Layer 12 of a small transformer language model trained on English Wikipedia (19 layers, counted from 0, width 64). Numbers have three digits each and are written without spaces.
Take only the direct path to the model's output, skipping the later layers: a vector added to the residual stream pushes a token's score in proportion to its dot product with that token's output vector.

Output vectors of the tokens that the questions are about. A number n stands for (n - 500) times 0.003.
" se": 627562469458469535564498550542717521416312319588364447617587421528466488555538560443491486474395413498538495404443400457596471576648764415481401525446532640526421504680442586678544553495517458
" it": 427585393440527712526616517558642462489468303617529317455489398466407481515648532482530516483449580356533521334510462535592471587497743704708502479527468402393376431648398366683448439395423544
")": 662295261632722621496560462579565547243533373803632333650591622608576466303406226504594300741491569431421349537306659399380472434548532435542503544617479556526504594541562426692559396489458561
"F": 401520354670691436472622297545467351503565558424522219399265378673382557507525497403444448741381483453468497296407509572518409513606496416458515387303484654673537417439402832769446454596496578
" were": 430633489598348619680614576557665334465453219520589574472500419553294500240467617485408500460325517396384666429352563565633460764656654503548690542381430406546415235518445509563375555393380616
"ate": 540537539423400353512637535314508365680538364560692436326376478626391612140680583444527349559509634429601374357467520386568699461576633557548392541697326503467487265439550810752472429709370235
"Z": 449287365707716743366480262473413390572454505432451512643459416530558747467520479320599221519376478315440550434516493553591534514595603500609610215349453453608579312462400760613273363548354742
"ore": 568235540650653629414687253323552414578354284427638391511606546721620814236610529349458505527558724315661402593343601607664770504544552328739658505431512346189314331701333527510468509704416504
";": 664244363781244466471466606549485514359358451730551374491621303562447477426551442547584519450504470357209471479418677394396452660414448340599451567471549616506424428386488650508550422473453603
"ong": 532553336384404357528647403496406537296360428439511398510489605484392738381521360442289332560666705290604603471423629284663753533473504569720638555442418670453620523516092715753323577706420397
" was": 470619671469425662594558500566602384327572183503598561438488478541395665360522586432395474449454449486522522405538518593497407722720586598515492592343391409429526579535328540563432315377390516
":": 465338343356471441486428569544620462393284600679394455494441418427476519381532453570692460383359406562397692625531681295416492597594413459683527442560497645664416596460244425832439600366515500
"B": 462481406541616552524550401497432393467434612434568417402433441586375697561531304305463478582352532338416665194308427439376416457626486373471485333455525661668413414573211570623330626655421566
"ain": 376611430557623597540572237132676402487115282434528233519217410615400423435670424343581537382639579378757492463511333422531684500598472313782523376397371689361495342436531553536620105492515349
"[": 500421413493637534578442370358500518520572108671608443500458347687507404452665384633595496584455420525446426560526485703628561535439496578734633269403539576447328503654349739561275328520535739
"ust": 476456505619540260652901325505505343321423364408530538279320642445298304505774211331576570863434611424495797368645712476610767406656615379489512480380530447394334261463516517632612335478417304
"ment": 478439329736670758794795446511734342432482441704368253165195509740570606432423767296664425532525480693583549441258528776823719476552534661663491337577535500320258390489350421732628144638090309
"|---|---": 679586377695399438484383500479460245349197300773549287509408790729335776449538687164650500843336718240517858428625449555701401695631687450461592483681332449590099386783612826581238430653435652
"&": 593267349679636565492656536551559322329405494522580667459379579690528552454496460533345299624528557457241650442487579326565372486547530398723466120267290431543457428504207874537305352511544525
"$": 388648328589609476600486297569679119343473363616526588401473343536356572283660492356472571727291477444700496580579464363475556466641784606766596319589740511521403503472245575750338405516235657
" |": 486580429662358477473352313688612493616596327607537479578616619586557586325472512591448544544488362405594512479585541349400533589328363335467523372542437670403185269404512517563367544436365410
"ist": 649304522338253450513425591517674417390345303523457368652334600676690486231531623598522634734617627512424849458320496633579607413639532396426373536363420563471815422449616774854603296669337585
"ies": 726303476555600332613606749360510150519500251416531292413250604726360521490495433540541370519569569386300335447212361666520692637633557608730559475296262605264261165296392435682633310431280737
"j": 680448293500614656556424438455534549642542173363400695384551438390652742442576592497527431591336475555410562429560407395592716444364531625591556456556572464688497606554455717470535386466417621
"end": 512694396360407574631767277628436316335342316399306582579468484508512611406669426467459357759443504264704644603611353559463570526496534576755545492533179420212448550382378554557500350400496453
"ity": 796584184412403495636370535185816419490349459495374657288133634688114407128515641500588484411453866312347350282546650377611469509718374521379538292581578560446585586655552615842388550750440469
"il": 573598460504330327528455544267453545278352207513475528534374347690711653458643394365787509484472553460632632446543393527549658446496394261413699471206456345433423611469332325449628400644465741
"O": 550467420621655604376415458514400532380352553454424404419435369629388784419618477270663541591384487576486391197418546563382465481664489551594750353428474639485522391589226564619308461656481596
"ical": 836625342486474569598420182201733370565138337428277172745216590465556416182442632579738434628373665647173453600389558793599532565575478421861407446395505288367593445630285438643409325422353736
"ions": 505299345400686467780707339529557377637231144437280535558410458693214500362525567300701510563683776579030527589249353633549464549614510284618454358455370563362277345419228482630251407403624664

Output weights of attention head 0. The head adds the sum of these rows, row i times number i of z. A number n stands for (n - 500) times 0.0014.
o0: 625479296433564309621403498407486648224321730605365403546577489559658753727636346570700687665353365463499457584371392420404691557621492506545515366460540655455491343673373204629529540445449363
o1: 504345502516438701351633389456599565580578568613525482555572272353542561558520310404510434415639564606458523517379462377625531300536625624500634621444586540508682509532415628432487500486340567
o2: 518572534531322595576523479557589885420548466437456682473584179483229232662751365423455467382408290648526538420343392547559427402470582444599656424284585412591582298654473335363610402201396626
o3: 233511530746563519559367464587363609676371489321291366361397514546484455584503600553534509324486383330399483307446313553522367650566308394424357540450484504600454325429712401375567462565449510
o4: 438179500379331571504431343716402432401735401540424634626353635439369483586805455428234428297333436387500480444387633538648657613114578699416542313392409308410698684442542531275258425420578384
o5: 318625417664591622250501465790394677544494466520571524775666564434482513716362663496681662438640562301516379261267461723570630355336636534631413527605560432437632342451533356390498588326489801
o6: 527384362723724396607477454633523462635584577583380403574570454563540431583667420430666231607387752546722491697453614480597685310531648434553571481682620555605576574225639694652488692454490634
o7: 571497497194533524528516454521645235350709471449358506401247355538432451546564529564479420426321624607611652670576725605500395305586625282528794399658540586621483664532702563356361518594443439
o8: 532729541580466897530586708650354575430627191527607460285719621562238485501593356517393506418458520473290462421552441611534296362319456514744611640538341530402461291640498440597388492450562546
o9: 628517432301460551777405375312339585614324273485401684471355555618725952674518632612470739460627534637614652427625448767524849533305459391512733420727346630465401425683470872573180672372308335
o10: 491357321175565604592488562725484349254597531330649487665659608392466350279446423445451546459297706529459455494566434499415454464375402534702664657729502271628453522193340527384455688452561450
o11: 432680404534621398330363471686296710585398402492320333412644403776271466645441416427398431553182523461784458665555462380301720167371376414561766470548820611716273614510520539529613696481443369
o12: 570264474387345524319502594446580303539652534504507430358326545352279542333415694511454387345424458494360521389411474373585443476324536492495564565536506537576466486570476285490474322608564443
o13: 364553489561443655613708325567668574690566430381410762659727578450667219511406417455495381227314549484552434397583102468665401320493070562594367509436337550294574507415653813286564636330404625
o14: 452349377500594326513558632621714541555397375590395308399426292502355454650488369309526625562653620450269627610433395525479337345234552521467288495617810633542384317485604374308461626624582600
o15: 526586443650435344394436424618701459472707491429542629496329412411524364578673605523528520640289415551544368535500767603536479516515685420440655507310509423600488624403641447356588338462411598
o16: 695696796722305594336625601538701471686521447495573312307717300505434715572511568436612539669823576664649440422664298466634471406556699362375529204590570533478728434457481441532526684677338539
o17: 364632451688240346376325518490374416624769328242643637266669465474413528486628472650556276298504259448600315322635673718712623409446582567526580664481578519434781884500425526602647196613435349
o18: 457600566528616496378495716639377460577630416503350410579426485807344381659402397450472420256490426326436727359473489674543216871487710488575290503298323569552637322183769365811397413509629440
o19: 613462439445370651455491493449500482642549659568365462537398368371508562434780498623481521565390536610461606524446595393547510449736384537380575409411461448377556741198551506492473373371404470
o20: 479660581437811693299461445578295773497678393869668431634713438428386459360687462620420496789355787497441480609478559564394530332655501725552568735260461711696547420677516438421397248425544523
o21: 496466602541586621439619559575661489480708283550591397620436784680435595511496374475490332706817529604504527527694681493449472622674580681549410543508436352163409762299246501525463593477362483
o22: 442590517324604591497538347516262440397623823574413415603522375590560555675662540543537549680486816518742199488255290602529563578668608517416494454779616167631882521737498631287551520475508652
o23: 617438406468637314659533468432786528797478344490468597554335560565612400339364692471446411707624341641592497443578600671579340529566350628454538430412315630343287688669616599394586415399398647
o24: 659638604454540362659434524468442367437548282511476381529672415642466518622607372519395441485499560429502575551461679605441461432436754565304551646577688517640418438281310434665538580482530384
o25: 600384339366496467660816411452582498448490605497596657575747606538848242613500280307631439664416231509495272469386485310532475663396702633612473612363468297457279372290393513670570639437519410
o26: 300700509420695567418702470585451520583745396355335464598440627510393409512700627721543590505423687509432526444646628564571472440518525733399445581505576321588458420245438588496540482487353503
o27: 450704429580417630577450461293635463485516446315538446706719635494434659452527316435487440345242660512431423480501325335306451349440509336446410980330421650551545454384573463467558474366458562
o28: 608388467702625684442529480506561740555538552618557608582412553256535603614565462527435417597786500573495428597424837499509325554478394526176333734425173724324456722497841532423319384466516514
o29: 684515497584422447454563527313418455519505686424530536536521470298659574619391452397549640233507499472543611414342555502227297199559656314414528734518460652493645447287476632583596511493437393
o30: 445377380430455437484651585628526777518505316710503566594480488563303552652534314468704483553672437341364549538510555540651663318442437591684437434558458531409396549512402493643393521304625709
o31: 421307437564526319572355278636491617493380403493640647483316409625439529678486444382536461658494552388618377351434745673746594487230666609365439492521536405566518465564408528443604474481438496

Each question shows a token from some text and the vector z that the head gathered there. A number n stands for (n - 500) times 0.0056.

" W": 526508795548353487553472627451326589496444509536723426697537641449393448613432407531498514522489
Which of these tokens does it push up most? " se"

" were": 549447663586328507291409569423521473588484564533531463365527593408420604560544537529427531413520
Which of these tokens does it push up most? " were"

"2": 618411519488338557575429402335453595457366492503508493425511642426613529486411498493655448554532
Which three tokens does it push up most, strongest first? ")", "O", "F"

"t": 557561688315554451762563506398551515441530467559543563388593594579460458658617457547548581670449
Which three tokens does it push up most, strongest first? ")", "$", "ust"

"ul": 761464539556284553699447487631542648401533502329600375400655587498515450646453528444473542594426
Which of these tokens does it push down most? " was"

"ric": 499502538640475638736452425269515637425590551506712605636686468553493486614380600393572453477489
Which of these tokens does it push up most? "F"

" and": 482492591631347535414393607564510315602462454444410531618485593360391450545471567595491514511443
Which two tokens does it push up most, strongest first? " were", "ies"

"l": 631467594541599458685509478564776657541557443497433364448552534493461409507594524436299428488520
Which two tokens does it push up most, strongest first? "$", ":"

"ch": 808363599509355510417311607679356452485366349361618479471543611399427413715380375392438432533594
Which two tokens does it push up most, strongest first? "O", "|---|---"

"ov": 639512529626295555534473557625383614386633413350638465543613582491516492550315532531472532500401
Which two tokens does it push up most, strongest first? "ain", "O"

" as": 693379497622355491567484470776432574430287329397560418456483522423640384695382532546385519407510
Which three tokens does it push up most, strongest first? "|---|---", "O", "B"

" com": 411524335267504549362320505647442381511416399410710597280377499584380564497514402527542479390515
Which of these tokens does it push down most? "F"

"ew": 565394518574583551508499563653631591482740382364418340600550459439584438488554492506390512498470
Which of these tokens does it push up most? "end"

" h": 617516696594314608589341602351565499580263554524512579526494595471420339807561530675458610523562
Which of these tokens does it push up most? ";"

"is": 457667586450599561677567410237406404498576533609845596524672530562705490640384431456552598424551
Which of these tokens does it push down most? "ions"

"ar": 606579418452389483642496384433613496503479538386703509478584451660555316619543566436285536534424
Which two tokens does it push up most, strongest first? "$", "ong"

" p": 637515694500380447547539491633594569473448526506337440494547625418459461650569605533352616552438
Which of these tokens does it push up most? ":"

"on": 559520508537370413319329404521387552423702400364429441368639565487323560322433440508575509538426
Which of these tokens does it push up most? "ain"

"u": 575527639419467483619385374183525360437411532526707666393627511666780413606505507448333408560561
Which of these tokens does it push down most? " |"

"our": 623417556630425396447475437497368539417640455407609427446618418409566425424323450452493446473449
Which of these tokens does it push up most? "ain"

"ed": 650537561390402477524403441288483372528308519450741585420518533607708374584527415468308446514555
Which of these tokens does it push down most? " |"

"w": 320667366445648424412507524499458275611593522530422684531629490611288478484464466523709587540491
Which of these tokens does it push up most? " was"

".": 411476584499580680566377522561483678366648416549357679461501535551338563505495531469612444707639
Which of these tokens does it push up most? "["

"end": 533444535563507651443316446522452498350586346444649623599518530602508430558473504497444499407525
Which of these tokens does it push up most? " was"

"ill": 563471365556313400604509510628500702303569289324594446578586481629457503554462565529380577400372
Which of these tokens does it push down most? ";"

" the": 751464488436298359589605397634550568584237584419512363389406412333488467661542348499305641465529
Which of these tokens does it push up most? ":"

"re": 523514485453456648536297410524404342362591481479644539447558500565409537513476428629738620625550
Which of these tokens does it push down most? "$"

"am": 331606690341643364751634555385655373561775538510573518380619416617371567536519486502580531603453
Which of these tokens does it push up most? "&"

" T": 315436454503637639608392548527657620397793310497325740505496495527384424572511664540372484637518
Which of these tokens does it push up most? "end"

"in": 461665707542546516677554480371460565542671570443773497498625490506574431589345498506489516541424
Which of these tokens does it push up most? "Z"

"ip": 571584430452402419300395490690369259500489502311668493506354429463385475473505319389565583538509
Which of these tokens does it push down most? "$"

" ": 689511725628276628591297536316498491559356451518566535483568621397453382790513500548475604495517
Which of these tokens does it push up most? ";"

"es": 442626520517416660466341617452514581497694466379690602458511650598539546536466668488403430514468
Which of these tokens does it push up most? " it"

" in": 726322497622307396563524394699500615423292378412584283436486448379690429681480537422319565401563
Which of these tokens does it push down most? " was"

"ap": 620351635496601425409388501634371317503453344565290479407603700579480661534459657342583247589558
Which of these tokens does it push down most? "B"

"ing": 637554680450359650478299525512444710403673448382657665315482548493423446622492375455463521610565
Which of these tokens does it push up most? "il"

" s": 610414676545485495389379587747311358429423280423486512503640790461593495660382589517622426533443
Which two tokens does it push up most, strongest first? " was", "["

",": 427539572462424519466589627358619448639474579619482652395508441525346410619465528636355581534411
Which of these tokens does it push up most? " were"

"or": 495565331457474574622496382500422565303497259514895774431742625763617390597255547393554380524438
Which of these tokens does it push down most? "ions"

"g": 376643535485573553668539357394539112651656441543857532515760333510570440550268496466615614450404
Which of these tokens does it push up most? "ist"